Layer 9 of a small transformer language model trained on English Wikipedia (13 layers, counted from 0, width 128).
A neuron's activation on a vector x is SiLU(gate . x) times (in . x), where the dot is the dot product.

Input weights of the MLP neurons that the questions are about. A number n stands for n times 0.0073.
n30 gate: 1 3 -4 -18 -5 -18 26 2 -25 -37 -29 9 29 18 9 -29 12 -25 -60 -1 15 -7 31 -22 -22 34 -11 36 -19 25 6 -3 21 1 -40 10 7 8 47 21 31 -1 -1 35 -29 -16 5 26 -33 22 11 3 -15 -14 -55 -25 36 -3 20 -52 23 12 11 2 -12 -35 22 -27 31 36 11 -13 -21 16 1 -15 -6 -17 -34 24 38 44 -38 11 6 34 36 8 -11 -7 -27 -6 6 -6 8 14 -11 -20 -1 -29 29 -32 9 12 50 19 8 -37 -19 -30 6 -21 20 10 -4 23 -26 0 -30 -9 -9 -47 36 -10 2 -25 8 -16
n108 gate: 53 7 2 7 20 6 -15 20 25 1 4 4 0 -9 4 -17 -22 29 -22 16 -4 7 10 -32 -6 33 -29 15 -50 -33 26 -3 43 -7 18 -3 -13 32 -18 -6 13 13 43 -15 -1 -37 -23 -43 22 11 -14 -11 -24 -1 -33 -23 15 -3 16 1 12 -17 1 36 41 0 -26 14 -10 -32 -3 -40 0 22 -19 -12 26 11 -41 21 -11 27 1 39 -45 40 10 -6 12 -6 -22 40 30 -17 -8 -14 -40 2 0 -7 1 -5 -1 -32 -5 22 -17 27 -22 -19 -30 19 -3 22 28 54 -33 -14 26 -1 -16 -32 10 43 -25 40 -25 0
n111 gate: 24 -5 -27 -21 17 -3 -3 -10 -4 -4 6 36 11 -5 33 -29 -23 -30 -29 -38 -7 14 -21 28 -9 33 -33 -7 2 -12 15 -25 -30 18 -6 47 4 -44 12 20 5 8 -5 7 -4 -33 19 6 -41 -17 -36 26 -15 -28 -2 10 37 30 51 -29 -31 35 -17 42 -3 -29 32 -22 -10 20 45 18 9 4 31 -25 7 -35 22 -1 23 5 54 -8 4 17 7 33 -5 11 -10 17 19 -36 21 32 -8 5 23 -29 -13 35 -14 -12 -14 -16 -10 6 -61 -3 42 -38 -7 17 26 -18 -1 19 -50 -63 8 -56 -33 -33 11 -15 24 -9
n186 gate: -56 -28 -8 -21 7 22 -2 61 -13 -35 21 23 13 1 -9 24 -44 13 48 32 -17 10 -42 56 39 -12 21 5 13 39 -16 15 35 24 4 -8 -7 4 43 -13 14 41 -13 -35 -4 -7 16 -9 6 15 11 -21 25 -4 -22 25 7 -3 11 -49 -1 -19 15 -4 8 -9 3 23 39 -1 35 16 -7 55 -3 -13 15 -16 -8 -1 -29 6 20 12 -6 7 -3 36 -8 47 -2 14 41 6 -1 28 9 16 14 -43 11 15 -27 -21 -18 3 -27 -12 31 -40 -8 11 23 11 -34 -54 12 13 -23 25 3 -14 2 -8 -15 13 -15 26
n203 gate: 2 -8 -9 -1 10 -22 1 -6 4 15 23 23 35 -35 8 -3 3 18 -7 26 -1 51 48 -8 40 32 21 24 19 -2 -10 39 3 -3 -17 -26 7 -17 -20 -2 -40 -14 3 -1 -7 -24 -5 -7 -1 -39 7 6 3 -3 40 16 -21 -6 19 -4 29 8 -1 35 28 1 -3 -14 2 -25 15 -12 -33 15 28 -27 24 7 -42 -15 8 16 41 13 -62 41 -9 21 -16 10 10 17 46 -53 2 -3 0 55 19 12 7 -6 51 28 15 -22 -1 -21 34 54 -1 -5 -16 42 -15 14 -6 3 9 12 -15 20 27 -47 -6 -10 -20 -1
n257 gate: -6 34 29 -20 38 18 -2 17 -2 24 -17 -22 8 -6 1 -31 -16 23 11 4 -2 38 8 19 -14 -6 25 24 -30 -8 -8 1 4 7 18 -2 28 -20 18 25 4 10 -1 -13 16 -3 -4 42 16 1 -2 36 10 9 -3 -2 -16 -15 -32 -12 -29 2 -20 23 -22 4 14 -2 12 35 -11 -20 -51 -8 8 0 -54 -28 -5 -16 31 9 -8 62 -14 40 13 13 -16 0 60 -19 -17 -42 -15 24 1 20 -21 -7 17 5 11 34 -9 2 21 11 -4 -4 32 -24 15 17 1 -2 -12 28 31 -14 1 -2 -5 -10 37 -2 3 -5
n290 gate: 29 6 8 -44 -6 -27 8 -11 41 17 14 8 7 -1 -6 -50 13 -9 10 8 -53 -6 -12 25 -17 15 15 -3 -23 30 -4 -4 49 11 -18 -24 19 37 -5 15 10 17 -15 2 -13 -25 -11 -76 20 -13 37 -25 18 -3 -61 -1 19 13 14 -9 3 30 16 1 3 7 11 -31 56 22 -3 32 12 28 31 -2 27 -9 -45 -4 6 19 9 -10 -40 28 9 13 -37 20 -19 -4 9 -65 -27 5 -34 15 45 10 -8 -1 4 -1 -42 13 7 -12 29 1 1 -9 23 -3 -4 41 16 -6 16 -8 21 -6 -46 -8 -31 41 -7 27
n292 gate: -26 -8 -34 -47 -1 -41 0 19 -23 -8 -9 7 32 -5 -22 11 2 -13 -23 39 -39 16 -16 -4 3 -26 -3 -18 -3 14 20 28 0 1 4 26 43 24 3 1 9 15 13 -36 6 -35 -26 -6 22 -5 29 14 22 -22 -14 -33 4 54 -33 -16 29 -6 19 39 47 11 -10 -23 43 8 -11 -34 3 30 -3 1 -1 -5 -3 5 -18 16 -25 35 -13 12 -6 -3 -11 39 50 13 -16 11 13 -17 -25 -28 -1 28 -2 4 7 -16 -29 58 -20 6 27 -7 -11 -3 -5 -32 3 -1 51 23 -29 14 29 -31 37 -14 28 5 5 -6
n30 in: -3 15 7 24 -10 0 33 -11 50 -1 -15 -20 1 -16 58 -36 15 6 -8 18 -2 14 -11 -24 -36 21 25 36 15 43 -25 -4 -8 23 -3 -26 -12 -7 -1 5 -13 14 -30 -12 -38 -16 -55 7 61 37 51 54 1 -40 11 36 24 22 -1 23 -7 -5 -11 -21 34 -19 48 10 -15 -21 31 2 -13 -14 34 44 -7 7 -1 -1 -11 -24 1 -12 -39 -40 23 -1 40 36 -4 -5 15 -30 -7 50 -8 0 -13 19 -11 -46 40 -9 57 -36 19 -28 17 28 8 -25 -27 11 -39 21 14 1 8 22 -19 -5 -6 -13 -3 15 11 1
n108 in: -20 34 -6 -28 -1 16 4 13 12 1 -11 2 23 -5 11 4 23 -36 -19 20 59 27 -33 -8 -50 64 -44 6 -4 11 -16 14 27 -9 0 0 46 -26 -39 -9 -1 5 -28 -36 33 -9 5 -16 -21 -25 -19 -5 15 32 22 31 23 8 7 -18 8 30 -1 6 -37 21 -18 2 -55 -32 11 -23 -2 -7 6 23 46 -3 -49 -43 -16 -18 -21 6 -25 13 -6 -62 5 2 13 11 -3 -11 15 -46 8 44 10 3 -27 -5 26 -33 -2 6 29 -1 -9 9 4 16 27 1 12 27 13 -3 13 41 1 -17 13 -29 25 24 17 15
n111 in: -5 -10 -7 -94 18 14 -11 -1 3 -20 27 43 24 -4 -31 50 10 -6 -2 -18 21 -29 -20 -2 -34 -26 31 20 22 -35 -24 -33 22 4 -7 8 46 33 22 -65 4 -22 -14 -21 -5 41 43 -52 -1 -8 -5 -41 -4 23 -8 10 -24 -17 -3 -14 25 -21 32 -37 -8 9 -7 -20 4 2 -27 18 -16 -60 -22 36 -4 29 -5 -36 -7 -42 28 -23 1 44 13 1 21 -30 20 7 10 32 -10 -6 -13 -14 5 53 32 -19 57 -34 -8 -13 -14 2 26 3 -22 -21 -8 -41 5 4 -37 14 15 12 21 3 26 -5 -6 19 -2 -13
n186 in: -27 -42 24 -23 -5 1 -51 22 -30 -21 13 -4 -3 -28 -30 -26 -7 38 11 -10 -10 -4 16 10 -26 -21 21 13 -45 8 1 28 16 34 12 -16 -21 26 -69 10 5 -39 -7 -6 44 -5 -29 -21 27 -1 35 19 42 13 13 51 20 -22 28 -38 -5 -22 0 -2 20 13 -2 23 -4 8 -36 31 -34 -23 -11 10 -37 -26 48 15 -1 -39 16 10 -11 -11 -35 -15 7 -10 17 -3 -7 1 17 -16 15 -14 -8 8 9 20 29 -24 40 -13 5 -22 -29 -27 38 -7 31 -25 67 -6 18 15 41 4 14 11 4 58 -32 12 39 21
n203 in: 66 64 -26 -30 17 40 -15 -5 -1 -5 -9 19 -3 17 8 42 33 -57 2 -35 16 11 -13 8 -24 -6 6 -59 -14 5 -14 8 4 35 -22 -19 -27 -8 -22 -44 -9 23 13 -21 -49 13 -11 39 -12 -3 -9 13 0 -13 -1 1 -11 -10 -44 -3 -13 23 -2 -13 3 -28 21 -34 -32 -17 -3 4 12 -33 -2 -16 -1 17 -29 -11 22 31 -45 8 5 -22 3 -8 -3 8 8 20 13 -15 3 4 -17 -15 42 -5 21 30 -22 11 -40 -11 32 -13 13 -5 -13 40 -20 -30 -27 -3 33 -8 10 -6 -13 -6 12 -30 40 5 7 -31
n257 in: 21 23 21 -36 11 3 -34 -23 38 3 -5 -8 -1 -16 3 7 -25 19 3 4 -13 4 -6 -1 0 -3 9 6 21 29 38 21 8 -1 -4 -27 -5 -6 -34 4 -5 -26 32 33 -44 22 27 1 26 -3 36 20 -32 -3 -1 14 -15 -17 14 -16 -36 -16 -14 1 22 11 52 35 15 14 -34 -2 19 10 18 0 17 -4 16 -32 32 -46 8 24 8 -5 -1 0 52 7 23 -1 -51 16 -34 35 -33 7 10 -5 -33 40 10 -8 28 -29 13 -35 -8 -17 -25 -29 6 10 -13 11 -32 5 0 -10 14 11 19 -14 13 10 38 -22
n290 in: 34 -18 -30 -22 -7 17 6 -27 14 -22 -30 -4 5 10 7 -9 43 27 24 -14 5 -14 -4 -1 6 -25 22 51 6 17 -19 17 -7 -32 -13 -35 11 -5 -8 55 -13 40 65 42 5 0 -20 12 -6 1 -9 50 2 -2 3 2 -1 -29 15 -8 -32 1 -1 -24 -17 -9 -54 30 16 -4 -21 13 -41 11 -17 14 5 -1 18 -15 20 14 8 -4 17 24 -6 38 6 10 -10 -55 1 -12 36 -37 -41 -25 -16 -36 -4 9 1 20 12 21 -22 -5 11 42 -61 -18 33 -28 54 -2 2 23 22 14 -44 -6 -21 10 31 -10 -15 20
n292 in: 12 -9 -6 -23 -25 12 19 1 -12 -18 -15 23 19 40 -32 -21 -4 -17 -20 1 37 0 25 -16 3 8 -12 -23 -8 -36 -17 -6 -3 3 -4 34 -12 -51 8 35 -36 11 2 9 -7 21 59 29 -6 -17 -2 -9 -15 -6 15 6 10 1 33 -16 4 -9 39 0 -19 51 -5 11 -42 33 -2 24 27 54 19 -23 26 -35 -27 -1 9 31 -43 -22 -41 13 5 16 -5 19 4 -2 -7 1 -21 12 -17 -51 6 -19 22 48 -32 46 -1 -23 -15 9 4 -35 9 23 -58 21 -3 -21 53 39 -12 -22 16 54 -1 -33 0 12 12 16

Each question shows a token from some text and the vector x that enters the MLP there. A number n stands for n times 0.058.

" place": 31 -12 -9 -5 -1 -6 5 -14 12 -8 -9 27 -34 -26 25 0 -7 14 -12 -14 8 -21 7 -1 19 3 -19 -21 22 0 -9 -3 10 2 4 -1 -3 -10 -1 -7 15 -18 36 11 22 10 15 22 2 -30 10 -6 0 -1 0 13 14 7 11 -18 -8 -19 1 -11 -23 -1 26 -3 -12 -32 -10 13 12 -2 -2 20 13 8 9 11 24 -9 18 -7 -12 1 21 -4 3 5 -11 15 -5 -5 18 -13 -6 -16 -5 14 5 3 10 3 -17 8 27 30 24 -12 1 -9 -7 12 38 -29 -18 -5 -15 6 43 -20 -12 -16 9 16 -21 -21
Which neuron fires most, and how strongly? n111, at about 7.7

"2": 1 -2 -5 11 -17 8 4 -17 -11 0 -23 -11 -12 -2 -12 -8 -2 15 -11 8 -26 2 -3 -15 0 11 2 -2 -1 3 -3 -9 8 2 -18 -12 -1 12 -28 19 -6 8 11 -12 -4 10 35 4 11 5 4 2 -2 18 -16 -14 19 3 -10 90 -27 7 -4 3 -2 28 3 -11 -10 2 3 2 7 12 -1 1 -5 -10 1 12 -13 -6 -2 2 -2 -9 -3 -4 1 17 -6 -5 -19 -10 3 18 14 1 2 -1 3 -26 -10 -1 12 -8 0 11 14 -14 -14 -13 13 21 -25 -13 13 -3 -3 0 -14 -7 -29 -1 11 -4 -19 19
Which neuron fires most, and how strongly? n111, at about 1

"ile": 11 11 5 -5 -14 -4 -2 -20 -14 12 12 13 -36 6 -8 -6 -12 16 -5 -8 9 -13 -5 17 -12 -7 5 -4 15 -22 -14 -10 12 -5 5 1 -10 -24 1 -16 -2 -34 14 -9 -35 -2 14 15 -22 10 6 -13 5 19 19 16 12 -12 3 -29 9 6 -8 8 -2 19 14 7 -20 -13 16 19 19 9 -2 -11 -2 5 24 23 13 5 11 -16 -5 -11 -23 6 8 -19 -14 -13 -16 -12 13 2 -17 -19 -9 24 28 -8 -16 -11 11 -19 3 -12 2 -10 -11 -1 -32 -35 14 8 1 -10 21 15 -18 -6 -3 25 10 -10 -12 21
The three highest activations, in order: n108, n30, n111

" I": 16 11 46 14 -4 14 -19 0 -13 -11 2 -3 -22 -9 6 -10 6 17 -1 -14 -16 32 24 19 14 -1 7 12 -8 15 -13 6 10 -13 -6 -11 5 -11 3 -7 -9 14 15 27 -29 -12 -5 -7 7 -7 24 11 -10 -4 5 5 11 -15 -3 4 -2 -7 17 5 1 19 7 -26 -3 -19 -5 -21 12 -13 0 -6 18 35 9 8 7 3 -15 -16 18 14 -12 -30 -13 -26 18 -6 15 11 -12 11 38 5 34 30 -27 -22 15 -12 -1 -38 10 18 -6 26 0 -7 -10 6 -21 0 -2 3 -5 -4 4 3 14 -11 -27 20 14 15
The neuron with the highest activation: n203

"ed": 17 3 -9 2 0 19 2 -24 0 -4 0 11 -42 11 10 9 3 -2 9 -26 -7 -26 -8 -13 -32 4 -1 -15 -12 0 -7 -3 14 -5 0 -17 -11 -11 -1 -11 -22 -7 4 8 -21 13 10 8 14 -14 10 12 7 24 -11 -27 -11 21 -3 3 -28 -3 -4 -21 -8 4 27 10 -43 -24 -25 15 16 -1 -5 -3 13 7 -7 -13 7 -16 5 -12 6 10 9 -13 -6 23 24 -8 1 1 -6 12 14 4 33 27 21 -2 -26 16 -26 6 -3 2 21 -12 -2 -17 -15 -3 8 -29 -27 -11 -20 11 -9 11 -6 -21 -33 12 -9 2
The neuron with the highest activation: n186

"ion": 16 -10 -1 -16 2 15 -17 -7 2 5 -8 28 -26 -5 9 8 -18 -3 9 12 6 26 -11 24 -16 -2 -1 -14 17 14 -10 -19 21 5 11 -1 16 -13 0 0 6 -45 -10 19 0 15 23 4 -1 5 -17 -5 -15 13 5 19 -2 6 -3 -15 2 -3 5 -9 -26 -6 3 -15 -1 7 13 15 -13 -10 -19 0 -14 2 12 10 13 -17 -7 -31 4 -8 9 -4 9 -6 -7 -23 6 -8 15 11 1 -8 3 10 -4 -24 -28 -16 -8 -27 -3 1 -17 7 -36 -17 -11 -7 -24 2 -12 10 14 -6 23 15 -8 -32 -22 -5 11 31
Which neuron fires most, and how strongly? n111, at about 7.9

" N": -14 -22 1 16 -11 20 -31 -12 -19 16 -12 -39 -41 -7 -4 16 -4 -7 8 -3 -5 51 11 -16 5 20 -11 -10 28 7 17 -9 -1 -20 0 6 6 -13 10 -25 -3 -14 -10 8 -37 -21 6 -1 20 7 15 3 -2 10 -6 -23 -4 6 23 15 -3 9 8 14 5 13 -4 -20 1 5 -5 -5 3 -4 27 8 29 -5 12 14 19 5 1 1 0 14 -1 -7 15 12 17 -1 -1 4 -19 -5 7 8 -3 10 4 25 -7 3 4 9 5 6 15 8 -8 9 8 17 -2 3 5 6 7 4 5 0 -18 -21 6 -1 -3 8
The two highest activations, in order: n186, n292

" ": -14 3 -4 8 -14 5 0 -2 5 17 -15 -13 -43 10 4 -11 15 10 -21 5 1 -6 25 3 -15 17 0 -16 -12 -14 1 -14 -1 -14 7 -7 -4 -11 7 16 12 31 13 17 -5 20 -11 -7 10 15 8 11 14 25 9 25 8 -6 -6 35 20 1 -3 -29 -8 -35 0 -7 15 -14 28 -9 -12 -45 8 24 13 24 -1 -16 -10 -6 -7 11 -24 -8 4 -3 -15 9 7 10 0 -3 -9 18 -10 1 19 8 13 -36 -4 -9 2 -1 -1 -9 -5 -8 6 3 -2 -18 -9 -11 -9 15 -4 11 3 -2 -8 -8 -5 -32 -15 13
The three highest activations, in order: n30, n292, n186

"ue": -23 14 7 -6 10 3 -8 10 4 -6 9 4 -20 -12 10 11 -2 -7 -20 3 15 25 -30 27 -26 -2 4 -23 5 -9 11 -7 -4 -22 9 17 -23 -18 4 -2 -3 -14 -11 -14 2 16 26 1 -37 31 8 -3 19 11 13 22 -8 12 -2 -21 1 21 18 14 -14 22 0 -21 -32 8 15 28 -3 0 -8 -21 12 -13 7 -6 -10 16 9 -4 10 -17 14 0 4 -20 4 -17 -14 -8 6 34 10 -12 8 19 22 -12 -31 -6 20 -4 19 11 25 -14 -10 0 -7 -26 5 -5 17 -13 8 -6 34 -7 -3 -28 -28 -8 12 17
Which neuron fires most, and how strongly? n111, at about 4.9

".": -6 -8 -3 -5 -1 -2 -11 -15 -19 -6 -2 -9 -70 12 13 0 13 1 -25 0 4 21 12 -11 -20 -11 -10 0 19 7 -16 1 2 -12 2 3 12 4 -1 -18 8 -26 7 8 -11 -24 10 8 -16 -3 -3 2 10 0 3 -20 9 3 8 1 4 -23 28 32 7 -3 -4 -17 16 -22 9 -5 -19 2 13 14 3 7 12 9 -12 2 0 6 -12 -1 5 1 4 10 9 4 0 -3 -6 5 8 -8 -13 -9 -8 29 -4 1 -11 17 -12 -9 -2 1 20 17 0 4 1 -3 -8 0 -18 19 7 -12 2 7 -15 6 -17 18
The two highest activations, in order: n257, n290

" second": 25 -4 -3 17 -6 11 9 -16 4 6 2 2 -9 -12 25 -1 -21 -25 6 -22 2 -13 -12 16 -24 -21 -5 -17 17 13 -15 -7 31 4 18 1 5 13 -5 12 13 -8 30 17 20 12 15 16 7 1 -1 -9 -2 24 -9 -3 -6 12 -5 -2 -17 -13 -2 -9 3 38 27 -24 -9 -21 15 6 -9 -25 -6 32 21 -1 23 9 9 -2 -32 -20 -16 24 5 -6 9 8 -23 -12 -13 -26 19 4 17 -1 5 8 0 14 4 8 -3 2 23 22 5 -5 13 -4 -24 18 6 -15 -32 -11 -5 17 1 2 -25 -1 -14 -32 -14 -49
The neuron with the highest activation: n111

"if": -1 7 19 15 -18 15 15 7 6 7 -3 11 -13 -28 -3 22 8 -12 -12 -4 -17 12 18 18 -3 27 -6 25 -7 0 22 6 -26 -14 24 -2 -3 16 -7 -14 -4 3 -1 8 3 -16 15 23 -39 22 -21 -12 -23 0 20 -19 0 8 2 12 -13 1 6 -22 -4 -7 -5 -11 19 -3 -12 0 1 -28 -6 -22 5 23 3 15 8 11 -8 -3 3 -14 18 -16 -46 20 10 -3 -7 13 8 -11 -16 25 37 43 11 -12 -13 -26 14 -5 1 21 -7 15 35 16 -14 -4 -1 -2 12 -7 -4 0 -5 -43 -5 -14 5 -4 -16 18
The neuron with the highest activation: n257

"ver": 11 6 -19 -29 7 7 3 -13 -9 25 -12 26 -26 13 19 11 -4 -16 -5 -16 -25 1 -36 5 19 -12 -5 2 0 -2 -8 -17 16 -5 16 -11 18 6 18 -10 -21 -25 15 3 -28 -5 11 28 -15 -1 -16 -6 6 -15 -6 19 -2 16 14 -5 -9 9 28 -12 -18 1 11 -3 5 3 -27 0 -14 28 -11 29 -3 -26 20 22 18 -6 -12 -20 15 -17 23 13 1 -14 16 -20 17 -14 1 34 15 -30 -9 13 -11 -24 -5 -22 33 13 6 -17 13 -15 -22 0 -16 7 15 -13 10 -2 12 9 -4 12 -12 -14 -11 -2 13 15
The three highest activations, in order: n111, n30, n108